Layer 4 of a small transformer language model trained on English Wikipedia (10 layers, counted from 0, width 64).
Take only the direct path to the model's output, skipping the later layers: a vector added to the residual stream pushes a token's score in proportion to its dot product with that token's output vector.

Output vectors of the tokens that the questions are about. A number n stands for n times 0.0045.
"Species": 59 -14 30 88 80 177 -206 -29 66 -67 11 -38 -139 -101 53 107 -175 -322 33 7 -143 -51 -54 -72 -95 67 -262 -86 136 239 18 234 190 -25 5 -38 164 -177 4 -88 -31 102 -80 194 -250 -100 151 -133 34 -226 133 94 400 215 -133 -5 34 271 37 -97 215 -249 -2 -155
"′": -3 -79 91 138 -257 174 -26 34 -160 -37 21 -4 -61 72 -148 -41 63 160 -70 -29 -215 69 28 41 -30 67 -145 -6 102 -56 142 -10 -5 -20 177 -80 125 186 -68 -6 -82 -252 100 129 48 -5 48 -103 216 -174 -56 16 23 315 -6 -172 4 118 64 -307 -38 3 56 -82
" wrote": -14 52 28 -1 -29 -93 -52 143 107 -91 -23 24 -64 19 -15 -180 -65 155 -22 60 -79 26 146 -24 145 86 -179 -46 92 139 162 -61 -139 189 -11 -63 129 -135 37 -57 2 -35 127 -59 -83 2 -18 87 24 -192 1 -97 179 51 14 -104 219 -78 235 -252 86 -159 -169 -77
" brother": -18 -191 79 14 -63 -104 -109 90 100 -111 -213 23 -71 88 184 -147 -39 294 15 88 -47 -170 64 -71 -17 103 -66 -67 101 57 -12 130 -67 194 -34 -234 189 -43 189 -98 -275 62 188 97 -19 115 -64 12 -33 -131 10 -15 111 -124 -56 35 -163 9 296 119 57 -5 -133 -104
"mmer": -55 -46 -24 45 4 192 12 -191 17 -31 55 215 -47 -88 144 9 -90 214 164 -124 -157 223 -34 -217 187 268 -57 -114 21 110 54 -105 -280 -36 101 -95 -138 15 -11 -235 -102 154 22 169 26 -212 -15 -49 -101 -272 -143 142 127 49 73 350 110 -151 38 -87 138 68 -50 -161
"Personal": 393 46 96 155 -103 -23 -63 75 145 71 -149 -36 -80 54 -59 -287 -149 -192 92 18 -69 -132 97 -80 9 212 -247 -53 51 166 -34 216 -50 -187 54 39 -14 -102 2 97 -65 39 -44 285 -59 -54 62 -85 182 -115 92 -141 -69 190 -263 194 -79 314 143 -35 120 -188 -285 -116
"ß": -5 -85 -95 49 -251 -68 96 26 17 -263 -98 -78 -83 -64 -81 -56 -13 -42 75 35 -2 -114 149 -119 167 202 -168 22 40 445 19 -76 -139 34 33 -177 49 40 159 -150 -81 149 116 172 11 22 -39 -209 18 -124 -62 127 47 125 229 263 177 -64 37 -142 -92 21 87 -219
" Time": 3 29 96 11 -69 195 129 91 106 -116 100 -80 -55 62 -43 -184 81 -212 -109 -38 -141 41 -95 -34 -41 184 57 -92 0 5 -25 31 -52 -158 40 -118 29 131 -31 32 71 42 148 171 217 -144 124 -89 -123 -71 137 54 41 -35 50 -87 117 -46 2 -101 -32 -188 8 -28
" century": 94 -263 262 -11 -176 -29 -163 -118 35 -170 -139 276 -88 117 64 99 -74 161 -92 -87 -276 48 83 -310 138 223 -6 208 250 -101 132 -31 171 151 57 -209 -95 23 -78 -63 -145 86 137 186 -57 -43 131 -64 -203 -76 0 15 128 186 -166 -94 -54 184 198 -247 237 -230 -12 -112
" Location": 206 0 299 3 -135 119 -125 167 -122 -20 133 107 -73 -70 84 -161 -263 6 43 -99 192 33 -66 -63 -68 185 -5 -106 175 98 -69 -11 -158 49 -51 -89 -3 51 -2 86 -72 104 80 59 -75 180 157 -210 -66 -135 -45 -16 -16 226 -120 47 93 -114 43 -289 9 -78 66 -106
"Á": 134 2 49 127 -156 7 9 20 35 4 -86 -168 -59 100 -46 -48 65 145 -147 131 -95 -81 -11 57 141 86 75 30 68 125 -47 120 -37 -44 5 129 0 -78 99 -88 -137 82 -43 67 -61 110 -107 45 -87 -245 152 -131 -23 221 -120 -86 -43 51 -22 -19 41 86 -135 -167
" Total": 156 -49 55 112 -116 162 129 2 131 -23 38 -113 -75 -10 14 -193 -99 -35 -51 -122 58 60 -103 73 -58 34 -22 -40 -12 65 -149 -54 -77 28 24 -29 38 253 -165 39 -141 159 122 135 -65 109 -71 2 -279 -155 128 181 10 -66 -66 201 91 -157 79 -44 131 -191 26 -17
"à": -69 -2 -71 -3 -203 -78 -12 -69 151 66 -56 -110 -43 79 -66 142 63 172 -40 59 -92 -18 12 37 155 132 37 42 158 156 7 56 -128 139 -46 35 -118 -10 34 1 -15 108 73 101 -24 -9 -83 -23 58 -207 111 162 91 125 -135 -81 -50 14 -50 -94 -56 -80 -176 -258
"ꦸ": -23 -313 184 281 0 447 -46 34 -163 -98 -298 40 -339 10 165 -342 -133 55 129 -63 -271 -192 237 -109 261 353 -324 -75 155 477 179 -103 -136 258 81 -51 65 44 -63 104 -295 123 396 128 -44 -130 -347 -16 -211 -181 69 -111 246 388 -129 107 113 138 360 -205 93 -226 -217 -472
"ż": 32 -158 -63 68 -215 189 26 -119 -9 -50 -1 65 -59 13 177 -75 -136 92 62 19 -138 -156 188 14 221 182 -117 -128 107 176 -64 -1 -154 108 -75 -88 78 86 205 -236 -31 -1 63 49 274 22 -184 -95 -78 -125 -114 66 -100 246 -9 118 -24 132 102 -13 -19 -59 -55 -227
"burn": -16 -123 34 35 51 33 -228 -47 116 -73 -90 129 -33 -112 259 -95 -39 142 -17 -70 -183 -231 79 7 111 -83 -51 38 95 335 -139 -243 55 27 109 -119 5 -25 -33 -7 124 169 -37 237 -23 -108 -31 -63 -81 -37 -38 -43 105 -14 -26 37 58 65 351 -13 -91 22 -8 -156
"east": -17 -161 120 94 -159 201 -108 -84 -43 -22 121 150 -35 48 180 -24 -35 83 34 -8 -186 -145 -91 -194 -54 285 -39 -107 361 104 -47 -8 98 -52 48 -104 -32 -17 30 225 80 -109 -172 27 41 -99 62 -107 -200 -165 127 33 1 -81 -44 87 39 17 27 2 28 162 28 -191
" Char": -8 -5 -46 10 -8 52 -32 50 189 -141 101 -11 -83 -56 2 -194 37 24 -44 68 29 -61 156 37 221 105 -73 -46 13 55 -73 80 47 37 133 -40 -60 -130 -69 60 -121 99 97 67 36 2 109 117 -88 -33 -37 -75 -111 63 -46 -43 -50 -18 -126 -86 38 -17 -67 -35
"å": -31 -90 181 52 -129 91 -45 74 50 -74 -119 150 -24 50 -96 -168 16 71 -130 47 -126 -221 -58 18 1 125 67 -62 21 136 61 61 -9 -44 -119 -75 -49 -36 131 -69 122 26 72 -130 9 64 -35 -224 -30 -216 81 121 74 172 182 224 -100 30 -11 11 61 35 49 -213
"structure": 43 -96 244 0 -66 105 51 91 111 47 -105 191 -106 -66 -17 -48 -23 110 151 -277 -142 -198 176 -13 -193 172 -167 123 96 69 188 -98 -283 11 181 37 -115 136 48 96 -122 102 -66 172 -27 -292 -22 -199 -99 8 82 -14 386 42 -184 90 95 3 87 -266 121 -178 7 -188

Output weights of attention head 0. The head adds the sum of these rows, row i times number i of z. A number n stands for n times 0.0024.
o0: 93 -57 -94 159 -18 -63 36 133 -126 57 88 -9 -76 -112 47 119 7 112 -118 -147 -105 -83 25 -115 -8 -74 -120 28 68 107 -51 -32 -54 5 152 -12 -108 -231 -89 -117 95 113 -59 9 145 64 103 22 171 -19 -94 88 -82 37 -65 83 126 -28 44 -30 107 49 -124 -127
o1: -165 58 -45 -15 -7 -10 -26 -80 -141 117 100 74 -103 -85 -42 118 -52 49 162 -100 48 132 31 87 53 74 -111 120 45 159 142 12 -56 -13 -49 106 115 21 -6 2 -90 -3 -14 -73 104 -165 3 -25 41 38 65 -58 112 -22 72 -164 -42 -20 -38 8 21 -139 -247 -170
o2: 46 58 17 72 139 -64 51 -50 -23 104 6 72 -245 4 -16 91 74 -82 -12 -13 -41 58 -87 -16 -46 1 -4 -80 -15 -9 -65 13 -37 -73 169 -94 -30 16 6 -54 72 -78 46 -42 70 -47 -190 48 102 196 127 127 -11 -73 15 55 0 65 5 121 84 49 -99 -261
o3: 39 74 -8 95 124 99 -182 137 -164 149 31 -100 39 67 32 -81 3 -26 -78 -100 -68 39 3 -6 124 -96 126 51 0 -136 -116 -32 -3 -112 29 46 30 25 -16 -58 94 139 120 56 -76 79 -240 115 -126 97 4 -4 48 -43 102 15 -21 -43 -145 -146 -48 173 -301 -62
o4: -123 -91 41 64 65 -8 -6 -83 70 -133 38 47 -197 37 37 52 94 71 1 37 87 -101 -56 99 54 10 -21 36 -20 67 -13 -40 19 36 -40 16 50 14 160 -39 89 -12 46 21 79 12 -141 -77 -36 -10 -35 46 -7 -158 -19 -102 9 -36 77 194 61 3 -8 -204
o5: -60 -55 9 56 -93 -63 16 -63 11 -136 -107 90 -227 104 -52 -6 -28 -24 93 -90 -1 131 -124 -41 97 -27 43 176 46 7 72 -40 -48 43 -113 74 59 64 89 37 92 25 -59 -20 -15 -110 47 -23 -76 -232 -46 67 109 48 -25 -76 17 37 142 -132 128 29 -26 -14
o6: 167 39 43 -28 242 -81 -13 13 4 62 -39 71 26 -39 -104 -14 -46 -65 83 68 30 42 18 -10 -42 33 -59 74 7 -7 54 -103 -4 -33 41 -81 -69 37 -71 -89 -122 -60 -47 -93 -22 -29 -89 -7 3 149 36 -34 -35 -40 -36 54 60 40 56 136 -38 -126 -65 117
o7: 97 144 5 -15 -56 38 12 -66 -121 -79 40 35 99 73 -20 -74 67 5 -5 119 -23 48 75 129 -121 4 112 64 -158 -267 15 -54 25 -138 50 -131 -67 5 17 41 144 20 -1 -37 -6 -93 -133 20 215 -181 149 70 94 77 -55 -144 18 -38 32 199 30 -69 132 -8
o8: 24 11 -6 -122 -49 -1 -57 -106 4 -26 -120 -49 48 146 -60 -77 -45 -24 15 -64 -65 -40 -176 -118 -22 -48 38 -4 -59 138 -50 13 -72 73 165 141 37 -71 -40 22 149 34 -72 82 66 -51 71 110 -42 -122 -23 30 163 10 -11 40 -55 -27 22 -51 180 143 -17 281
o9: -150 73 74 -189 -154 64 -26 31 37 128 -16 -6 13 82 41 -37 -35 -93 194 106 53 -143 -80 2 15 2 -7 -154 52 69 35 -60 -101 30 2 -3 141 43 38 67 -25 -2 -92 -46 -67 51 176 -17 -114 -154 -71 -19 -116 -52 55 7 8 -49 -12 -117 118 157 53 40
o10: 85 81 5 -3 7 142 200 111 -81 -179 -90 13 -38 -24 116 45 -10 -4 -207 83 1 330 78 27 -98 -13 60 73 -168 -217 10 -9 38 26 -113 -64 -80 10 94 -32 46 29 182 16 -70 -132 -159 -23 -40 -42 133 38 51 167 6 -96 -81 -84 -109 -16 -87 17 161 -141
o11: 52 106 54 4 70 -29 65 117 -57 19 59 112 25 -180 104 32 -101 118 -36 45 45 -166 2 11 63 108 -204 -4 -22 -59 -72 -37 103 143 105 -31 -128 95 -65 -75 -141 -2 111 5 -125 63 61 -87 -114 115 20 -82 -213 -82 0 37 10 5 93 1 -109 78 12 -104
o12: -37 -56 -111 -110 -16 -29 49 -91 -88 -35 82 87 -56 -166 53 12 -24 142 37 -119 -34 -37 -39 -39 -71 86 -128 63 10 80 75 75 48 54 24 9 40 -96 -39 42 4 7 -62 -12 77 -123 -164 -136 79 473 -4 -51 51 48 -29 -33 22 44 15 -45 7 -42 66 -9
o13: -148 4 88 -34 53 59 -63 153 -17 -41 104 -9 -169 -125 43 -68 55 9 5 69 129 38 25 31 48 -103 -75 -176 -11 132 -75 -44 11 123 -81 6 24 22 208 -33 -35 -111 -162 -115 -10 42 90 -35 -141 119 -117 -134 -179 -113 -45 -92 6 22 63 -17 124 178 216 -68
o14: 216 42 127 167 122 18 13 29 64 195 -73 -4 58 -22 2 -21 3 33 0 -58 -61 -136 128 -77 27 -71 -81 80 -112 -31 6 -70 78 -123 100 -63 -57 43 -26 -20 84 68 12 72 -132 -76 78 -157 -2 -104 -95 39 -82 -148 -105 -64 121 -205 96 227 9 -75 56 7
o15: -43 -138 -51 -99 10 149 -109 15 -86 -47 -143 -179 251 -19 67 -63 -16 -19 -53 -64 -50 -115 62 -52 25 63 128 -33 -92 134 -116 65 -41 103 -27 41 58 10 63 22 134 53 57 75 -13 27 108 173 -144 93 -24 -135 -20 52 51 32 -9 26 -76 49 -22 6 66 24
o16: 26 -86 78 139 -62 28 -43 43 -102 -206 -46 -21 -86 28 56 57 4 16 -86 175 6 -59 8 64 86 42 -22 -76 57 70 -34 36 69 87 -63 -117 14 -44 35 -7 -87 -135 -36 -43 7 110 -175 -72 -83 260 -54 75 -149 -42 -30 23 23 52 8 17 73 11 77 -109
o17: 9 197 86 -232 122 21 -90 -29 -14 43 13 -33 100 147 -24 -77 47 -94 46 100 52 161 31 0 -53 -45 55 -103 -129 -48 -15 -46 -42 74 18 74 -38 43 -17 55 51 42 28 29 -55 -2 -77 107 -49 98 -37 40 -13 -67 37 -70 -58 -33 -154 -102 67 97 86 82
o18: 10 -71 79 -19 141 111 -156 -61 73 -35 -172 70 46 122 142 38 -70 12 -48 74 29 -15 1 -107 8 47 -71 10 34 7 46 -47 -29 134 -208 -11 -47 -104 32 45 67 62 -4 57 -97 -51 117 62 -74 -24 -249 16 -59 -121 -100 26 33 -5 -51 -36 -109 -12 100 168
o19: 142 -44 -130 63 68 -86 -38 81 80 80 -128 -65 197 -90 -42 181 18 28 -7 183 -45 5 160 49 16 -106 -86 -42 60 87 15 -23 -5 13 47 -75 -55 -135 0 -168 -56 93 95 43 138 -133 100 -13 -109 36 -110 156 62 100 118 64 -61 53 -110 -159 -142 -220 -177 -46
o20: -127 -44 96 71 61 14 37 -203 -53 -131 108 -52 -282 32 19 10 -25 90 106 -57 71 199 -42 -59 -7 172 26 58 -8 59 64 -46 -44 33 -29 187 17 -161 50 -5 175 99 90 -59 22 -149 -132 27 -51 -21 -138 145 28 59 -33 -175 28 -68 83 -84 16 -45 142 -231
o21: 68 108 184 -48 72 -84 -6 63 91 -163 29 40 -134 137 -52 67 76 -92 -86 68 -162 3 -69 -4 -88 -52 66 16 -17 -49 93 -3 -3 -26 -1 79 -5 23 -2 73 -195 -39 20 -4 0 -8 -150 -6 22 70 -13 126 10 -276 -30 -86 72 -156 50 -9 97 -16 -36 143
o22: 43 101 98 215 -76 -40 133 95 -85 -160 -108 -60 -43 -170 42 31 25 50 -20 113 -122 10 -98 37 -18 -132 41 -41 72 -44 -91 -16 -47 -67 19 -118 -102 -52 -40 -68 -166 -34 -64 -58 8 50 -31 33 144 -156 46 269 38 -50 -57 129 29 -170 91 -31 191 62 12 208
o23: 0 -4 -12 -6 209 -11 -148 -13 -107 10 -55 8 87 18 16 -13 8 -43 43 5 11 92 27 -58 -35 -130 107 50 19 -3 7 -31 -54 -44 -14 -4 29 -36 -55 -2 40 17 -73 -23 -17 -40 -197 45 11 284 -84 93 11 -80 -20 -17 50 -10 -55 60 70 21 13 192
o24: 71 71 88 -35 -41 -94 89 4 66 196 74 11 -267 197 -40 1 0 -113 -13 -102 -94 -83 -21 -47 -3 108 -55 15 -56 -3 53 -35 36 21 168 158 -86 54 -171 36 -26 -24 123 -1 -6 17 37 73 74 -124 36 -66 -74 35 14 2 107 1 16 -191 -33 15 -176 -225
o25: 182 87 86 -90 170 8 46 -33 230 15 -105 -81 -210 95 70 -29 96 -52 -139 -3 39 -19 102 -121 -20 -93 24 24 -141 153 36 0 113 -4 112 139 59 -128 110 -152 19 7 75 180 3 10 9 14 -165 -7 68 -80 85 -236 -49 23 -63 -94 11 21 -224 53 14 -111
o26: 72 -18 23 74 -67 21 -100 -36 -137 -15 -45 -201 10 282 -154 -44 -163 -20 -96 81 198 133 132 112 14 -22 -18 -40 12 -7 40 -7 139 239 2 155 -156 43 -96 68 -92 -50 34 -16 -30 23 -23 107 3 -102 -147 82 -47 183 153 -124 36 63 -118 -205 -35 -56 -169 43
o27: 98 55 -10 65 -35 -54 85 -8 -91 57 30 59 -231 87 -91 11 -80 -12 -47 -4 -31 168 -49 11 -16 42 -59 74 -54 -101 91 -23 106 3 109 38 -40 34 -62 -15 -137 -4 100 37 -81 50 -189 -143 67 221 47 -28 -8 153 -6 -1 -3 67 -25 -134 12 135 -102 -167
o28: -22 73 26 123 137 -47 -107 27 -44 96 -16 -41 70 29 -52 89 37 -49 64 191 117 165 152 209 -54 -97 85 -91 83 -94 -27 -4 67 -30 -157 -214 -82 -18 21 20 -120 -64 5 -112 53 -213 -168 80 41 -56 8 40 -18 -5 96 -14 -2 31 -12 108 6 -116 -95 -116
o29: -83 -133 -3 -36 28 112 63 9 -16 290 -49 -61 118 184 55 -34 80 30 56 -14 38 -169 -55 68 163 61 -11 -17 55 -83 -79 -111 100 -27 -123 -25 10 276 74 -42 73 -51 28 -25 -135 32 -110 -100 78 -8 71 -134 -140 86 -124 89 30 57 -58 126 -55 120 6 -241
o30: -64 38 10 -148 -128 71 50 -13 -65 13 157 -24 -140 -53 -20 -56 21 41 14 -45 -12 -64 -15 149 -23 175 -40 38 -168 1 21 -86 6 -37 85 61 61 19 48 -54 23 5 67 -53 15 58 -46 -57 164 90 117 -170 5 135 49 -139 69 17 1 -59 -90 88 30 -271
o31: 136 -145 -18 155 122 -40 20 13 -37 30 -165 189 -90 75 -61 2 -109 88 -77 -151 41 76 -164 -88 118 -89 -168 255 72 -75 -28 -78 122 81 -75 -41 -105 41 -50 40 140 -65 -67 -5 -105 -59 -112 -54 -25 -7 -73 -137 -12 74 -101 63 121 66 127 67 70 92 -57 163

Each question shows a token from some text and the vector z that the head gathered there. A number n stands for n times 0.014.

" |": 96 -23 -38 -68 -13 90 -13 25 3 -9 -8 23 -218 -28 34 -28 -101 -144 -16 44 -15 -72 44 -328 69 -32 42 -48 5 -8 -21 84
Pushed up most: "Personal"

"za": 1 -69 -135 1 -26 89 -87 70 35 -5 102 -9 -277 -49 84 19 -73 -76 -28 18 -50 -3 40 -420 68 62 91 8 -48 -23 35 9
Which two tokens does it push up most, strongest first? "Á", "′"

"s": -31 -15 -147 45 7 133 -157 -25 84 140 123 30 -259 7 -66 7 -60 -38 31 -92 59 -45 2 -408 41 -10 57 -8 -82 21 11 53
Pushed down most: "burn"

"t": -2 -9 -106 -147 49 64 6 -102 -62 144 -87 26 -254 89 94 -19 -11 -219 71 -15 -64 6 41 -374 35 109 -53 -205 -28 -17 -53 -5
Pushed up most: " brother"

"n": 134 -29 -43 -63 15 58 -109 -70 108 153 -127 -36 -253 29 42 54 -39 -70 93 -75 0 -27 -28 -322 164 11 70 -123 -49 64 -45 31
Pushed up most: "east"

"Q": 13 24 -210 -60 -30 50 -117 -16 41 179 -82 -95 -308 22 -44 93 -24 -70 95 68 -54 -100 -35 -368 -6 -86 129 -197 52 82 -21 -87
Pushed down most: "structure"

" Ro": 23 -114 -54 -20 30 48 -89 52 44 108 4 7 -325 72 40 17 -41 -17 -13 -27 -29 -5 50 -324 37 55 10 -137 -5 -2 -10 -32
Pushed down most: "structure"

" The": 49 -26 -96 -130 -26 85 -101 -50 102 79 -53 -30 -177 -40 25 -6 -33 -138 1 6 9 -8 74 -377 56 12 22 -50 -84 -26 -42 -25
Pushed up most: "ß"

"la": -32 59 -142 -31 30 176 -98 -7 29 67 -5 -41 -215 -55 -21 13 -125 -112 26 -17 75 -65 -71 -373 85 -4 54 -59 -18 11 29 14
Which two tokens does it push up most, strongest first? "ꦸ", "à"

"one": 23 -41 -174 -130 -45 42 -70 20 64 84 -10 18 -271 -33 59 6 -94 -74 74 40 -50 -6 67 -376 36 -5 -22 -164 -39 -70 -71 -24
Pushed down most: "ꦸ"

"re": -30 -27 -233 -139 -39 42 -70 -22 17 107 -42 34 -266 49 64 26 -76 -47 90 7 -49 -3 3 -395 49 -19 7 -160 -43 -10 -31 -23
Pushed up most: " Location"

" As": 14 -3 -107 -136 -19 166 -34 -5 113 119 -65 -68 -259 -37 48 2 -63 -73 62 -12 39 14 -14 -340 115 -24 52 -96 -77 -40 -71 43
Pushed up most: " century"